Layer 5 of a small transformer language model trained on English Wikipedia (11 layers, counted from 0, width 128).
A neuron's activation on a vector x is GELU(gate . x) times (in . x), where the dot is the dot product.
The model reads these tokens: "8" "th " "of " "5" "6" "5 " "in " "st" "ate " "9" "th "

The vector x that enters this layer's MLP at each token. A number n stands for (n - 128) times 0.034.
0 "8": 146, 105, 105, 85, 191, 66, 134, 68, 141, 104, 183, 169, 105, 136, 144, 107, 153, 92, 198, 108, 156, 63, 107, 141, 52, 129, 125, 166, 119, 87, 185, 149, 142, 121, 93, 109, 162, 124, 133, 111, 139, 146, 188, 146, 157, 193, 86, 173, 159, 132, 136, 95, 125, 209, 85, 138, 135, 125, 150, 126, 61, 146, 171, 73, 99, 141, 214, 95, 70, 98, 71, 175, 126, 161, 195, 83, 160, 144, 100, 172, 120, 142, 115, 129, 83, 122, 123, 97, 85, 53, 64, 134, 164, 90, 158, 136, 142, 111, 159, 112, 118, 112, 156, 155, 97, 122, 96, 134, 175, 75, 129, 145, 174, 177, 128, 164, 95, 123, 78, 109, 116, 123, 89, 95, 93, 120, 109, 121
1 "th ": 141, 82, 65, 101, 116, 64, 166, 75, 87, 133, 171, 134, 118, 163, 117, 105, 65, 119, 153, 100, 162, 101, 142, 188, 93, 97, 166, 101, 121, 134, 152, 127, 115, 213, 68, 103, 71, 121, 144, 108, 147, 108, 128, 145, 157, 109, 136, 114, 128, 97, 111, 155, 63, 137, 56, 86, 133, 132, 163, 156, 176, 116, 157, 132, 73, 102, 146, 104, 102, 74, 120, 200, 155, 161, 211, 87, 123, 95, 135, 120, 127, 102, 162, 156, 71, 129, 68, 161, 115, 109, 145, 147, 121, 166, 133, 191, 104, 41, 106, 110, 117, 88, 136, 104, 130, 191, 163, 100, 118, 89, 88, 144, 151, 152, 177, 129, 71, 53, 152, 69, 116, 122, 132, 188, 122, 154, 102, 194
2 "of ": 170, 78, 90, 131, 164, 120, 202, 84, 118, 169, 167, 24, 139, 171, 95, 117, 144, 146, 136, 118, 159, 127, 167, 141, 140, 97, 122, 119, 132, 129, 96, 149, 101, 196, 116, 127, 122, 134, 180, 134, 101, 61, 95, 111, 234, 152, 121, 108, 94, 76, 112, 150, 144, 132, 76, 161, 103, 120, 126, 105, 136, 127, 128, 167, 68, 162, 204, 130, 75, 132, 150, 172, 132, 161, 165, 101, 149, 57, 168, 175, 102, 140, 163, 157, 137, 112, 136, 134, 166, 101, 105, 164, 125, 206, 73, 112, 112, 66, 125, 103, 94, 95, 118, 139, 143, 163, 134, 118, 112, 94, 152, 164, 150, 168, 80, 101, 53, 73, 109, 80, 214, 160, 106, 75, 126, 97, 97, 133
3 "5": 165, 72, 121, 137, 198, 138, 152, 140, 126, 189, 101, 128, 133, 151, 137, 138, 125, 144, 151, 127, 146, 65, 118, 146, 58, 120, 100, 168, 113, 127, 126, 163, 101, 117, 119, 123, 49, 94, 126, 173, 103, 161, 148, 158, 174, 154, 63, 197, 145, 107, 114, 75, 154, 168, 135, 196, 165, 135, 146, 106, 43, 171, 133, 107, 144, 134, 155, 92, 115, 92, 105, 121, 138, 142, 243, 96, 157, 87, 161, 156, 132, 175, 148, 135, 145, 137, 100, 57, 58, 73, 59, 109, 128, 146, 148, 121, 127, 97, 125, 105, 158, 106, 144, 127, 126, 195, 150, 27, 192, 99, 135, 207, 147, 158, 133, 171, 84, 111, 116, 117, 103, 119, 127, 143, 92, 103, 114, 161
4 "6": 174, 77, 91, 89, 170, 145, 151, 146, 121, 150, 98, 126, 91, 162, 149, 145, 114, 157, 153, 108, 161, 80, 119, 147, 56, 113, 123, 201, 131, 89, 123, 143, 123, 107, 140, 112, 61, 101, 129, 157, 105, 144, 174, 163, 183, 152, 80, 218, 159, 95, 139, 95, 131, 192, 106, 183, 190, 102, 172, 122, 27, 144, 135, 109, 128, 101, 135, 86, 129, 112, 86, 127, 108, 152, 231, 107, 152, 134, 172, 150, 125, 169, 130, 144, 133, 108, 108, 61, 67, 76, 85, 99, 108, 173, 131, 109, 162, 95, 146, 76, 142, 125, 144, 120, 145, 162, 174, 110, 191, 78, 119, 193, 101, 161, 126, 186, 128, 113, 126, 109, 108, 100, 149, 139, 104, 122, 118, 136
5 "5 ": 139, 63, 78, 123, 136, 149, 143, 135, 101, 162, 81, 114, 124, 157, 145, 103, 66, 121, 169, 128, 161, 48, 200, 168, 94, 119, 180, 165, 152, 140, 132, 124, 128, 167, 119, 156, 59, 128, 174, 72, 118, 110, 174, 142, 169, 89, 146, 151, 189, 145, 147, 104, 72, 154, 129, 120, 138, 83, 147, 83, 103, 136, 141, 157, 101, 141, 88, 145, 111, 102, 102, 161, 88, 163, 199, 122, 145, 111, 156, 162, 146, 91, 199, 170, 90, 124, 88, 110, 135, 100, 107, 126, 105, 140, 85, 128, 175, 111, 133, 73, 170, 103, 150, 110, 118, 239, 114, 92, 181, 53, 138, 170, 159, 173, 170, 160, 65, 72, 116, 142, 143, 110, 152, 110, 117, 137, 119, 118
6 "in ": 156, 46, 104, 91, 146, 139, 165, 51, 145, 129, 160, 75, 154, 175, 103, 108, 131, 131, 96, 114, 105, 118, 195, 142, 151, 140, 152, 139, 145, 160, 139, 133, 120, 125, 112, 168, 136, 135, 132, 131, 145, 59, 62, 111, 186, 111, 96, 121, 120, 112, 124, 141, 120, 179, 84, 59, 112, 149, 164, 101, 144, 96, 119, 169, 76, 143, 167, 137, 97, 93, 138, 152, 154, 194, 171, 96, 109, 108, 129, 174, 67, 135, 142, 148, 133, 122, 128, 226, 146, 146, 141, 165, 114, 201, 101, 69, 135, 86, 83, 78, 116, 97, 156, 152, 103, 187, 101, 122, 137, 78, 188, 154, 130, 167, 114, 108, 60, 53, 111, 79, 194, 130, 147, 79, 96, 168, 138, 189
7 "st": 169, 156, 151, 139, 148, 101, 131, 58, 155, 114, 86, 93, 143, 189, 164, 80, 114, 80, 139, 201, 178, 88, 142, 162, 70, 139, 134, 151, 137, 108, 142, 148, 108, 161, 149, 179, 89, 114, 121, 164, 109, 101, 99, 157, 150, 110, 154, 116, 93, 142, 106, 176, 118, 216, 197, 138, 90, 92, 173, 183, 134, 158, 156, 125, 82, 174, 168, 156, 81, 89, 122, 98, 113, 156, 172, 131, 104, 178, 103, 141, 106, 130, 104, 114, 126, 143, 115, 81, 100, 140, 141, 203, 80, 125, 158, 173, 90, 89, 117, 154, 167, 83, 106, 92, 138, 116, 105, 180, 208, 99, 183, 197, 70, 105, 142, 170, 95, 109, 98, 105, 180, 152, 229, 120, 73, 117, 135, 173
8 "ate ": 168, 57, 29, 135, 222, 102, 113, 74, 146, 88, 140, 106, 123, 133, 123, 70, 110, 151, 123, 105, 142, 123, 169, 155, 150, 78, 124, 108, 104, 92, 117, 159, 151, 216, 107, 137, 105, 129, 142, 143, 113, 104, 140, 196, 152, 135, 136, 79, 133, 168, 140, 164, 134, 171, 83, 135, 117, 157, 138, 92, 148, 115, 152, 209, 160, 121, 141, 114, 165, 71, 101, 110, 119, 150, 188, 134, 151, 6, 107, 171, 87, 74, 138, 211, 115, 100, 131, 156, 123, 105, 175, 143, 90, 112, 142, 169, 145, 90, 146, 71, 140, 127, 129, 111, 145, 166, 146, 131, 187, 98, 135, 124, 104, 85, 147, 127, 117, 44, 132, 110, 210, 125, 98, 132, 106, 132, 165, 166
9 "9": 134, 93, 132, 129, 178, 106, 150, 109, 148, 157, 106, 129, 120, 163, 175, 150, 121, 123, 171, 140, 140, 53, 101, 133, 41, 154, 91, 155, 116, 106, 117, 148, 129, 130, 131, 123, 84, 114, 145, 139, 133, 151, 128, 168, 160, 189, 71, 208, 128, 130, 119, 80, 130, 173, 131, 173, 179, 132, 144, 101, 51, 135, 155, 128, 148, 116, 122, 100, 112, 115, 114, 69, 116, 138, 237, 119, 186, 120, 193, 155, 116, 124, 146, 135, 131, 102, 89, 57, 74, 52, 69, 124, 106, 136, 154, 130, 144, 121, 146, 107, 100, 104, 139, 132, 124, 138, 139, 21, 214, 88, 153, 193, 136, 181, 87, 182, 100, 118, 112, 153, 80, 103, 85, 133, 87, 88, 110, 173
10 "th ": 112, 99, 57, 109, 99, 62, 165, 61, 87, 138, 158, 130, 125, 154, 127, 87, 54, 114, 129, 97, 163, 112, 142, 183, 97, 100, 159, 130, 133, 131, 124, 132, 113, 187, 94, 136, 94, 105, 154, 105, 152, 81, 107, 140, 131, 90, 136, 98, 125, 117, 112, 150, 49, 135, 55, 65, 145, 117, 177, 176, 170, 112, 176, 119, 70, 77, 120, 101, 118, 80, 136, 210, 155, 151, 210, 75, 131, 124, 141, 146, 130, 95, 157, 163, 68, 125, 62, 151, 123, 131, 136, 140, 88, 154, 134, 197, 117, 34, 116, 138, 133, 103, 173, 117, 102, 195, 148, 108, 149, 98, 113, 145, 147, 169, 165, 136, 98, 77, 157, 95, 96, 106, 141, 187, 149, 162, 135, 198

Each question shows the input weights of one neuron of the MLP. A number n stands for (n - 128) times 0.0043.

n293 gate: 133, 125, 150, 152, 147, 117, 113, 128, 143, 165, 97, 127, 84, 158, 138, 145, 113, 94, 138, 96, 150, 76, 98, 104, 171, 172, 134, 147, 95, 165, 99, 112, 99, 142, 94, 86, 103, 143, 162, 167, 120, 100, 129, 127, 150, 156, 142, 145, 118, 123, 142, 130, 123, 139, 118, 68, 125, 116, 165, 125, 106, 114, 179, 161, 118, 137, 150, 140, 167, 124, 112, 151, 128, 144, 118, 144, 102, 140, 155, 128, 126, 144, 115, 126, 105, 147, 127, 139, 115, 127, 133, 121, 117, 141, 93, 141, 89, 110, 161, 105, 116, 157, 103, 180, 82, 119, 82, 114, 100, 173, 112, 94, 149, 144, 155, 138, 122, 68, 149, 185, 154, 131, 158, 179, 137, 111, 113, 74
n293 in: 176, 142, 151, 125, 107, 145, 152, 98, 75, 111, 144, 118, 125, 136, 98, 140, 158, 86, 102, 86, 109, 128, 149, 52, 171, 98, 130, 174, 123, 131, 158, 153, 108, 110, 133, 117, 109, 54, 120, 112, 112, 166, 129, 138, 199, 123, 126, 60, 126, 126, 139, 152, 140, 111, 151, 136, 129, 121, 107, 138, 122, 126, 108, 151, 113, 126, 148, 101, 133, 115, 120, 156, 124, 136, 146, 126, 152, 121, 145, 114, 115, 82, 139, 138, 73, 95, 119, 134, 168, 157, 143, 118, 143, 89, 139, 118, 139, 120, 81, 161, 147, 121, 131, 101, 73, 123, 109, 81, 141, 79, 79, 100, 93, 70, 164, 134, 118, 161, 134, 105, 150, 122, 124, 88, 131, 158, 108, 87
Its three highest activations, in order, are on tokens 2 "of ", 1 "th ", 5 "5 "

n44 gate: 128, 133, 141, 152, 138, 150, 83, 193, 101, 87, 119, 100, 162, 168, 110, 162, 104, 85, 149, 122, 113, 90, 119, 127, 114, 145, 87, 125, 137, 106, 106, 129, 122, 131, 173, 159, 115, 105, 158, 111, 168, 89, 160, 135, 161, 116, 153, 134, 173, 146, 101, 110, 105, 88, 163, 143, 113, 151, 117, 107, 113, 148, 116, 116, 145, 125, 104, 167, 173, 170, 104, 81, 140, 131, 97, 127, 98, 104, 114, 165, 145, 59, 173, 221, 173, 141, 122, 119, 170, 108, 157, 127, 139, 131, 135, 145, 133, 145, 133, 110, 119, 77, 109, 121, 139, 157, 108, 131, 115, 139, 124, 113, 147, 131, 137, 135, 168, 72, 129, 110, 122, 128, 128, 146, 158, 58, 129, 140
n44 in: 118, 112, 123, 138, 115, 168, 95, 163, 68, 126, 142, 146, 87, 109, 119, 108, 137, 98, 144, 144, 165, 112, 96, 138, 69, 180, 121, 99, 106, 169, 133, 156, 113, 185, 167, 112, 132, 128, 170, 90, 81, 75, 118, 78, 136, 79, 78, 136, 163, 168, 138, 170, 139, 122, 95, 95, 153, 113, 120, 132, 149, 192, 112, 136, 133, 134, 141, 107, 137, 99, 142, 161, 107, 123, 125, 96, 91, 120, 103, 183, 116, 130, 132, 146, 171, 109, 126, 199, 171, 122, 159, 119, 114, 94, 111, 135, 173, 187, 136, 151, 164, 100, 121, 101, 180, 128, 139, 113, 142, 142, 183, 104, 127, 123, 130, 104, 98, 160, 123, 161, 127, 122, 139, 90, 173, 93, 183, 130
On which two tokens does it fire most, strongest first? 5 "5 ", 8 "ate "

n315 gate: 117, 226, 124, 142, 110, 151, 93, 108, 124, 81, 147, 158, 92, 149, 138, 121, 142, 103, 125, 157, 111, 88, 192, 107, 125, 108, 90, 132, 100, 95, 112, 109, 145, 79, 129, 142, 127, 154, 102, 161, 108, 89, 86, 152, 134, 109, 140, 149, 98, 137, 133, 49, 118, 130, 86, 123, 151, 166, 92, 143, 118, 128, 121, 118, 125, 142, 108, 124, 127, 101, 111, 121, 107, 134, 86, 159, 116, 153, 136, 117, 172, 177, 132, 108, 65, 174, 132, 153, 151, 99, 146, 183, 131, 135, 109, 140, 165, 103, 122, 98, 149, 109, 100, 129, 99, 142, 162, 150, 152, 108, 100, 119, 157, 119, 143, 134, 107, 132, 117, 132, 127, 165, 138, 129, 197, 93, 95, 112
n315 in: 187, 99, 118, 120, 151, 155, 151, 96, 155, 147, 115, 142, 160, 94, 150, 98, 91, 91, 106, 103, 101, 132, 141, 68, 75, 100, 132, 99, 106, 112, 140, 119, 123, 118, 183, 80, 84, 183, 138, 136, 120, 122, 135, 171, 95, 115, 109, 133, 120, 145, 120, 120, 115, 180, 167, 126, 139, 155, 138, 115, 138, 138, 150, 117, 153, 117, 123, 153, 120, 142, 124, 112, 122, 134, 110, 131, 106, 145, 163, 154, 162, 152, 202, 85, 90, 182, 132, 105, 132, 97, 119, 105, 158, 108, 128, 114, 80, 126, 103, 143, 132, 112, 172, 93, 176, 119, 126, 116, 66, 91, 196, 106, 126, 137, 129, 148, 128, 146, 152, 78, 93, 102, 97, 163, 121, 206, 144, 161
Its three highest activations, in order, are on tokens 7 "st", 2 "of ", 0 "8"

n79 gate: 134, 131, 158, 161, 128, 112, 124, 97, 141, 106, 146, 131, 154, 90, 91, 161, 123, 102, 125, 116, 154, 142, 122, 117, 123, 131, 130, 150, 134, 104, 121, 136, 115, 112, 103, 144, 195, 163, 78, 99, 131, 117, 90, 103, 124, 167, 126, 122, 156, 104, 130, 139, 146, 191, 119, 129, 109, 102, 138, 129, 109, 67, 72, 110, 120, 125, 141, 160, 89, 140, 68, 145, 137, 136, 154, 144, 124, 151, 111, 168, 105, 123, 185, 94, 128, 108, 88, 148, 119, 106, 90, 153, 152, 142, 127, 89, 132, 110, 118, 110, 153, 143, 152, 174, 98, 85, 134, 145, 122, 103, 108, 108, 114, 134, 111, 101, 164, 107, 150, 81, 79, 82, 62, 154, 105, 120, 150, 152
n79 in: 109, 194, 123, 148, 140, 91, 180, 127, 122, 137, 96, 119, 133, 180, 135, 82, 189, 167, 97, 115, 126, 123, 131, 170, 150, 168, 116, 81, 106, 157, 119, 118, 100, 155, 110, 154, 57, 89, 113, 122, 139, 148, 180, 168, 122, 160, 124, 111, 165, 182, 143, 72, 137, 150, 89, 109, 111, 120, 116, 111, 121, 117, 125, 135, 137, 172, 143, 132, 118, 55, 131, 167, 145, 108, 131, 112, 166, 165, 115, 132, 137, 135, 139, 142, 163, 134, 139, 117, 100, 171, 157, 124, 154, 138, 112, 109, 163, 133, 138, 126, 134, 103, 126, 129, 176, 118, 97, 143, 175, 122, 124, 139, 107, 119, 143, 155, 178, 119, 95, 131, 135, 141, 161, 141, 107, 165, 124, 96
It fires most on token 0 "8"

n211 gate: 138, 108, 127, 160, 100, 121, 109, 172, 160, 118, 103, 130, 133, 130, 140, 104, 93, 151, 175, 178, 106, 135, 160, 107, 164, 111, 95, 162, 123, 194, 148, 127, 139, 139, 111, 199, 99, 157, 108, 118, 135, 95, 117, 190, 118, 165, 104, 110, 102, 141, 111, 175, 140, 121, 143, 80, 168, 175, 135, 153, 111, 104, 107, 117, 143, 73, 165, 108, 146, 76, 150, 170, 94, 109, 116, 121, 143, 145, 153, 102, 205, 156, 150, 122, 123, 106, 136, 129, 95, 137, 147, 105, 180, 187, 156, 142, 64, 127, 120, 106, 146, 136, 83, 135, 121, 149, 108, 138, 118, 109, 97, 142, 143, 127, 145, 97, 142, 124, 97, 181, 114, 130, 101, 120, 123, 97, 132, 166
n211 in: 177, 120, 105, 198, 164, 156, 68, 142, 159, 134, 116, 133, 100, 86, 121, 139, 98, 141, 119, 132, 75, 123, 133, 111, 168, 165, 114, 78, 172, 106, 147, 121, 108, 132, 135, 183, 86, 109, 108, 158, 127, 107, 97, 126, 88, 107, 109, 113, 66, 103, 60, 155, 106, 101, 177, 99, 152, 145, 149, 95, 122, 104, 111, 120, 140, 116, 150, 93, 127, 129, 170, 159, 98, 125, 128, 108, 129, 113, 155, 116, 154, 164, 152, 172, 89, 159, 119, 141, 117, 103, 160, 109, 140, 144, 162, 153, 107, 101, 136, 149, 130, 121, 86, 168, 144, 149, 113, 144, 105, 132, 97, 167, 144, 84, 148, 190, 121, 99, 104, 201, 122, 133, 111, 175, 68, 126, 114, 162
On which two tokens does it fire most, strongest first? 1 "th ", 10 "th "

n215 gate: 133, 188, 156, 148, 115, 154, 133, 142, 134, 160, 155, 137, 132, 154, 105, 112, 139, 66, 140, 123, 123, 149, 124, 132, 118, 203, 164, 95, 123, 99, 130, 124, 106, 127, 158, 121, 153, 131, 142, 98, 117, 106, 137, 141, 144, 150, 126, 140, 136, 98, 56, 90, 125, 87, 173, 76, 158, 116, 167, 109, 135, 117, 142, 98, 110, 127, 119, 139, 129, 144, 135, 102, 109, 105, 87, 103, 131, 107, 67, 127, 90, 120, 113, 108, 125, 153, 66, 120, 136, 107, 149, 75, 88, 128, 100, 142, 154, 149, 117, 77, 133, 143, 130, 130, 147, 144, 132, 144, 98, 114, 133, 111, 114, 146, 116, 114, 126, 131, 112, 188, 151, 107, 164, 129, 118, 116, 119, 75
n215 in: 127, 144, 156, 150, 112, 151, 145, 149, 160, 149, 117, 150, 122, 152, 125, 147, 91, 112, 115, 99, 123, 117, 92, 84, 80, 175, 174, 162, 116, 118, 123, 162, 119, 195, 145, 90, 170, 123, 129, 132, 116, 154, 109, 149, 124, 116, 115, 143, 145, 131, 107, 137, 133, 178, 111, 113, 202, 160, 155, 136, 113, 136, 130, 90, 76, 70, 142, 172, 139, 134, 97, 119, 132, 70, 139, 108, 68, 43, 145, 141, 163, 113, 142, 137, 139, 123, 129, 182, 148, 113, 110, 128, 79, 138, 122, 178, 133, 126, 185, 93, 120, 165, 130, 124, 182, 154, 122, 114, 100, 121, 125, 123, 113, 91, 125, 106, 119, 105, 173, 154, 146, 102, 135, 121, 102, 164, 159, 139
On which token does it fire most, and how strongly? 7 "st", at about 0.11

n71 gate: 122, 114, 99, 131, 122, 112, 163, 113, 103, 146, 108, 152, 147, 68, 126, 138, 154, 131, 145, 155, 117, 96, 115, 127, 114, 104, 123, 157, 134, 147, 116, 159, 114, 142, 123, 158, 120, 98, 87, 172, 123, 158, 141, 83, 98, 184, 129, 118, 157, 149, 128, 131, 107, 176, 130, 133, 104, 76, 71, 124, 178, 163, 146, 139, 107, 113, 61, 139, 112, 97, 112, 142, 155, 124, 130, 110, 127, 131, 178, 144, 190, 158, 101, 90, 149, 145, 147, 108, 127, 142, 105, 150, 103, 98, 143, 93, 125, 126, 102, 146, 128, 123, 170, 122, 153, 122, 133, 110, 87, 149, 142, 106, 121, 164, 132, 47, 160, 147, 117, 138, 125, 119, 158, 97, 116, 139, 163, 112
n71 in: 119, 122, 98, 147, 101, 166, 103, 143, 99, 143, 133, 157, 113, 136, 86, 119, 137, 126, 129, 98, 157, 152, 184, 148, 136, 143, 144, 97, 147, 130, 162, 163, 136, 125, 109, 148, 166, 85, 147, 128, 138, 137, 136, 137, 117, 170, 126, 124, 123, 143, 157, 157, 129, 107, 92, 81, 144, 64, 150, 150, 138, 109, 91, 171, 43, 175, 136, 101, 93, 117, 163, 109, 202, 86, 105, 149, 150, 163, 144, 137, 145, 164, 115, 160, 108, 126, 107, 82, 105, 125, 169, 106, 149, 133, 110, 128, 98, 157, 171, 86, 106, 112, 140, 140, 101, 137, 126, 198, 104, 127, 161, 194, 111, 110, 90, 111, 123, 109, 149, 125, 113, 126, 78, 121, 99, 141, 163, 131
On which token does it fire most, and how strongly? 9 "9", at about 0.33

n37 gate: 134, 154, 167, 153, 147, 123, 139, 135, 130, 169, 162, 126, 118, 91, 126, 122, 91, 137, 142, 116, 142, 169, 138, 93, 133, 111, 121, 76, 122, 115, 202, 112, 130, 169, 133, 146, 94, 122, 143, 144, 102, 104, 140, 110, 154, 165, 165, 149, 126, 120, 124, 104, 120, 82, 149, 123, 103, 143, 110, 108, 113, 62, 126, 155, 101, 131, 155, 137, 133, 126, 108, 136, 167, 158, 144, 108, 152, 144, 158, 123, 120, 99, 151, 132, 140, 82, 114, 152, 139, 140, 114, 118, 194, 99, 127, 152, 121, 199, 100, 144, 103, 141, 113, 128, 141, 56, 131, 122, 146, 144, 135, 145, 182, 143, 160, 91, 132, 143, 79, 132, 97, 129, 135, 135, 116, 122, 104, 51
n37 in: 147, 120, 140, 124, 145, 93, 145, 110, 128, 128, 136, 110, 128, 177, 102, 171, 140, 94, 132, 100, 158, 195, 140, 150, 181, 144, 118, 110, 66, 131, 150, 113, 126, 151, 167, 135, 123, 144, 93, 122, 165, 169, 144, 116, 142, 117, 167, 150, 114, 81, 147, 126, 74, 130, 109, 133, 136, 99, 131, 108, 110, 92, 104, 153, 143, 80, 150, 113, 140, 140, 161, 123, 111, 125, 110, 129, 165, 131, 130, 103, 176, 151, 90, 118, 87, 103, 144, 134, 79, 93, 107, 178, 151, 144, 98, 88, 107, 90, 136, 177, 88, 100, 174, 181, 124, 72, 160, 192, 124, 143, 98, 96, 153, 204, 83, 165, 94, 147, 149, 136, 76, 113, 167, 137, 142, 72, 103, 154
It fires most on token 2 "of "

n231 gate: 137, 76, 93, 137, 145, 149, 118, 166, 99, 105, 113, 160, 150, 143, 119, 85, 120, 159, 139, 103, 145, 133, 165, 127, 147, 149, 94, 131, 180, 136, 104, 184, 89, 94, 154, 126, 150, 153, 125, 148, 101, 134, 145, 103, 114, 118, 109, 109, 169, 155, 123, 155, 141, 135, 146, 104, 110, 162, 122, 141, 117, 157, 110, 125, 108, 153, 108, 126, 143, 181, 146, 129, 161, 166, 94, 121, 157, 92, 124, 93, 122, 154, 101, 132, 122, 133, 128, 96, 177, 138, 174, 101, 143, 136, 207, 153, 165, 79, 183, 168, 149, 120, 110, 135, 127, 135, 137, 166, 89, 143, 151, 98, 178, 149, 144, 131, 115, 119, 177, 126, 97, 59, 109, 78, 163, 111, 98, 119
n231 in: 100, 149, 143, 115, 108, 142, 172, 85, 146, 113, 159, 167, 137, 165, 76, 113, 100, 121, 127, 99, 141, 109, 107, 116, 144, 102, 162, 182, 181, 107, 111, 89, 139, 126, 153, 128, 181, 83, 115, 132, 177, 145, 142, 126, 52, 127, 68, 123, 128, 123, 130, 116, 112, 185, 84, 131, 162, 122, 165, 88, 133, 194, 155, 138, 130, 114, 121, 74, 135, 118, 153, 106, 76, 91, 109, 165, 102, 130, 124, 154, 127, 93, 111, 50, 122, 175, 169, 134, 89, 171, 133, 191, 125, 151, 117, 153, 156, 87, 112, 140, 146, 132, 140, 81, 109, 148, 130, 122, 127, 83, 152, 167, 91, 95, 121, 104, 118, 136, 130, 149, 147, 156, 102, 121, 115, 137, 148, 120
On which token does it fire most, and how strongly? 2 "of ", at about 0.25

n51 gate: 150, 128, 124, 122, 86, 81, 116, 108, 135, 93, 91, 104, 150, 142, 115, 92, 112, 114, 172, 95, 64, 129, 156, 134, 132, 141, 120, 114, 129, 127, 98, 142, 95, 157, 168, 123, 112, 123, 113, 126, 139, 76, 135, 177, 127, 163, 95, 164, 137, 147, 104, 118, 96, 135, 124, 195, 167, 167, 101, 175, 110, 132, 163, 163, 156, 77, 123, 146, 75, 168, 126, 132, 106, 100, 150, 174, 76, 120, 132, 163, 159, 184, 123, 98, 121, 90, 84, 150, 127, 137, 171, 167, 133, 150, 136, 116, 143, 99, 117, 142, 128, 118, 138, 140, 171, 133, 140, 146, 128, 89, 181, 71, 160, 116, 169, 122, 114, 116, 127, 141, 96, 104, 84, 109, 133, 83, 88, 172
n51 in: 173, 133, 157, 159, 205, 105, 152, 137, 128, 110, 93, 128, 160, 104, 131, 188, 109, 126, 160, 109, 106, 112, 88, 98, 130, 153, 117, 122, 125, 90, 161, 140, 143, 152, 142, 150, 77, 91, 106, 177, 164, 65, 104, 100, 123, 132, 130, 110, 116, 117, 143, 113, 162, 131, 185, 178, 158, 152, 128, 117, 136, 97, 114, 171, 73, 173, 195, 120, 105, 130, 125, 178, 171, 117, 150, 141, 117, 127, 127, 102, 138, 166, 122, 123, 156, 144, 143, 138, 132, 101, 74, 140, 120, 106, 150, 147, 117, 88, 127, 100, 96, 127, 108, 141, 137, 81, 85, 73, 124, 128, 102, 160, 101, 84, 97, 100, 116, 61, 97, 143, 87, 89, 146, 106, 72, 146, 88, 89
It fires most on token 9 "9"

n77 gate: 100, 91, 149, 131, 154, 134, 141, 135, 72, 137, 101, 148, 126, 116, 84, 132, 165, 122, 150, 102, 98, 90, 112, 102, 190, 95, 93, 129, 156, 154, 170, 78, 121, 150, 92, 130, 112, 136, 144, 151, 151, 115, 185, 174, 138, 77, 130, 131, 137, 110, 154, 154, 148, 103, 161, 120, 133, 114, 199, 115, 110, 146, 150, 162, 163, 166, 132, 173, 158, 141, 130, 100, 125, 124, 162, 182, 124, 140, 180, 137, 111, 171, 112, 126, 153, 135, 104, 93, 130, 141, 93, 190, 166, 135, 139, 104, 120, 104, 121, 143, 139, 121, 111, 112, 93, 127, 134, 146, 143, 133, 68, 122, 130, 134, 103, 129, 113, 68, 105, 177, 109, 103, 113, 150, 123, 93, 119, 158
n77 in: 134, 146, 95, 122, 124, 194, 109, 131, 124, 109, 159, 146, 179, 125, 119, 127, 136, 157, 121, 167, 136, 121, 93, 181, 77, 119, 73, 142, 130, 105, 144, 178, 165, 141, 123, 144, 143, 133, 154, 109, 129, 116, 165, 139, 172, 126, 108, 105, 142, 87, 81, 138, 104, 151, 110, 147, 98, 158, 130, 138, 136, 125, 119, 108, 143, 107, 88, 161, 126, 98, 173, 165, 122, 196, 139, 170, 92, 136, 137, 122, 132, 169, 119, 206, 113, 101, 175, 121, 125, 112, 133, 119, 153, 124, 150, 166, 81, 107, 63, 83, 121, 131, 98, 130, 114, 202, 110, 96, 75, 150, 117, 92, 92, 106, 152, 118, 103, 159, 108, 148, 105, 110, 150, 75, 154, 107, 127, 158
Its three highest activations, in order, are on tokens 3 "5", 5 "5 ", 4 "6"

n278 gate: 115, 114, 90, 86, 99, 129, 121, 121, 132, 138, 149, 100, 134, 97, 133, 84, 80, 173, 122, 145, 98, 131, 108, 93, 126, 121, 99, 177, 139, 124, 151, 102, 113, 109, 147, 139, 163, 140, 165, 174, 76, 71, 135, 136, 99, 147, 97, 115, 146, 159, 114, 134, 153, 123, 118, 142, 118, 159, 144, 99, 138, 156, 135, 130, 91, 139, 125, 144, 143, 116, 142, 117, 145, 93, 166, 168, 140, 123, 105, 156, 161, 88, 132, 98, 95, 122, 94, 113, 128, 119, 115, 137, 216, 96, 138, 81, 148, 104, 154, 113, 140, 117, 132, 102, 129, 92, 156, 180, 117, 106, 146, 110, 140, 107, 163, 105, 162, 89, 152, 161, 116, 188, 134, 138, 123, 108, 132, 153
n278 in: 126, 119, 130, 106, 164, 81, 146, 144, 137, 96, 133, 151, 72, 139, 137, 135, 104, 121, 150, 158, 112, 144, 159, 120, 96, 144, 98, 84, 116, 73, 126, 108, 195, 138, 188, 145, 138, 176, 98, 59, 149, 147, 133, 128, 136, 170, 129, 144, 173, 128, 164, 166, 97, 178, 174, 143, 119, 133, 132, 128, 151, 124, 83, 109, 142, 121, 159, 136, 89, 193, 132, 160, 115, 147, 114, 161, 145, 157, 83, 122, 139, 135, 131, 128, 112, 126, 120, 135, 160, 146, 158, 75, 132, 128, 116, 121, 135, 153, 103, 120, 91, 134, 116, 74, 147, 148, 149, 154, 145, 117, 116, 92, 130, 176, 94, 100, 132, 123, 78, 99, 148, 140, 88, 184, 132, 122, 141, 142
On which two tokens does it fire most, strongest first? 0 "8", 3 "5"

n33 gate: 124, 146, 137, 166, 157, 162, 128, 154, 135, 154, 149, 101, 98, 135, 133, 135, 141, 106, 139, 142, 150, 108, 106, 169, 92, 77, 101, 142, 119, 148, 176, 118, 146, 115, 187, 122, 111, 129, 157, 158, 120, 142, 120, 149, 96, 124, 170, 152, 82, 130, 106, 127, 137, 122, 124, 87, 76, 108, 71, 64, 115, 127, 161, 140, 98, 169, 81, 87, 119, 188, 128, 125, 140, 103, 139, 156, 137, 136, 123, 96, 140, 145, 197, 80, 128, 171, 168, 132, 132, 104, 163, 115, 137, 149, 149, 121, 135, 124, 152, 74, 79, 140, 137, 133, 152, 129, 144, 130, 178, 165, 118, 74, 139, 78, 123, 151, 161, 137, 180, 140, 129, 112, 134, 153, 123, 85, 132, 132
n33 in: 109, 177, 93, 107, 142, 162, 98, 141, 125, 168, 168, 125, 142, 124, 125, 168, 170, 141, 159, 106, 151, 90, 112, 162, 61, 77, 129, 140, 88, 136, 136, 138, 143, 153, 171, 145, 61, 104, 135, 120, 156, 112, 111, 159, 104, 91, 165, 153, 104, 155, 70, 99, 113, 85, 79, 153, 109, 94, 95, 39, 91, 106, 163, 98, 141, 138, 79, 117, 172, 206, 124, 189, 181, 93, 132, 152, 140, 122, 128, 126, 188, 137, 172, 81, 146, 147, 114, 132, 125, 166, 169, 97, 115, 136, 148, 125, 112, 93, 139, 105, 93, 87, 145, 137, 142, 144, 154, 115, 123, 152, 132, 135, 112, 135, 140, 143, 109, 115, 170, 131, 109, 160, 106, 120, 163, 137, 148, 155
It fires most on token 9 "9"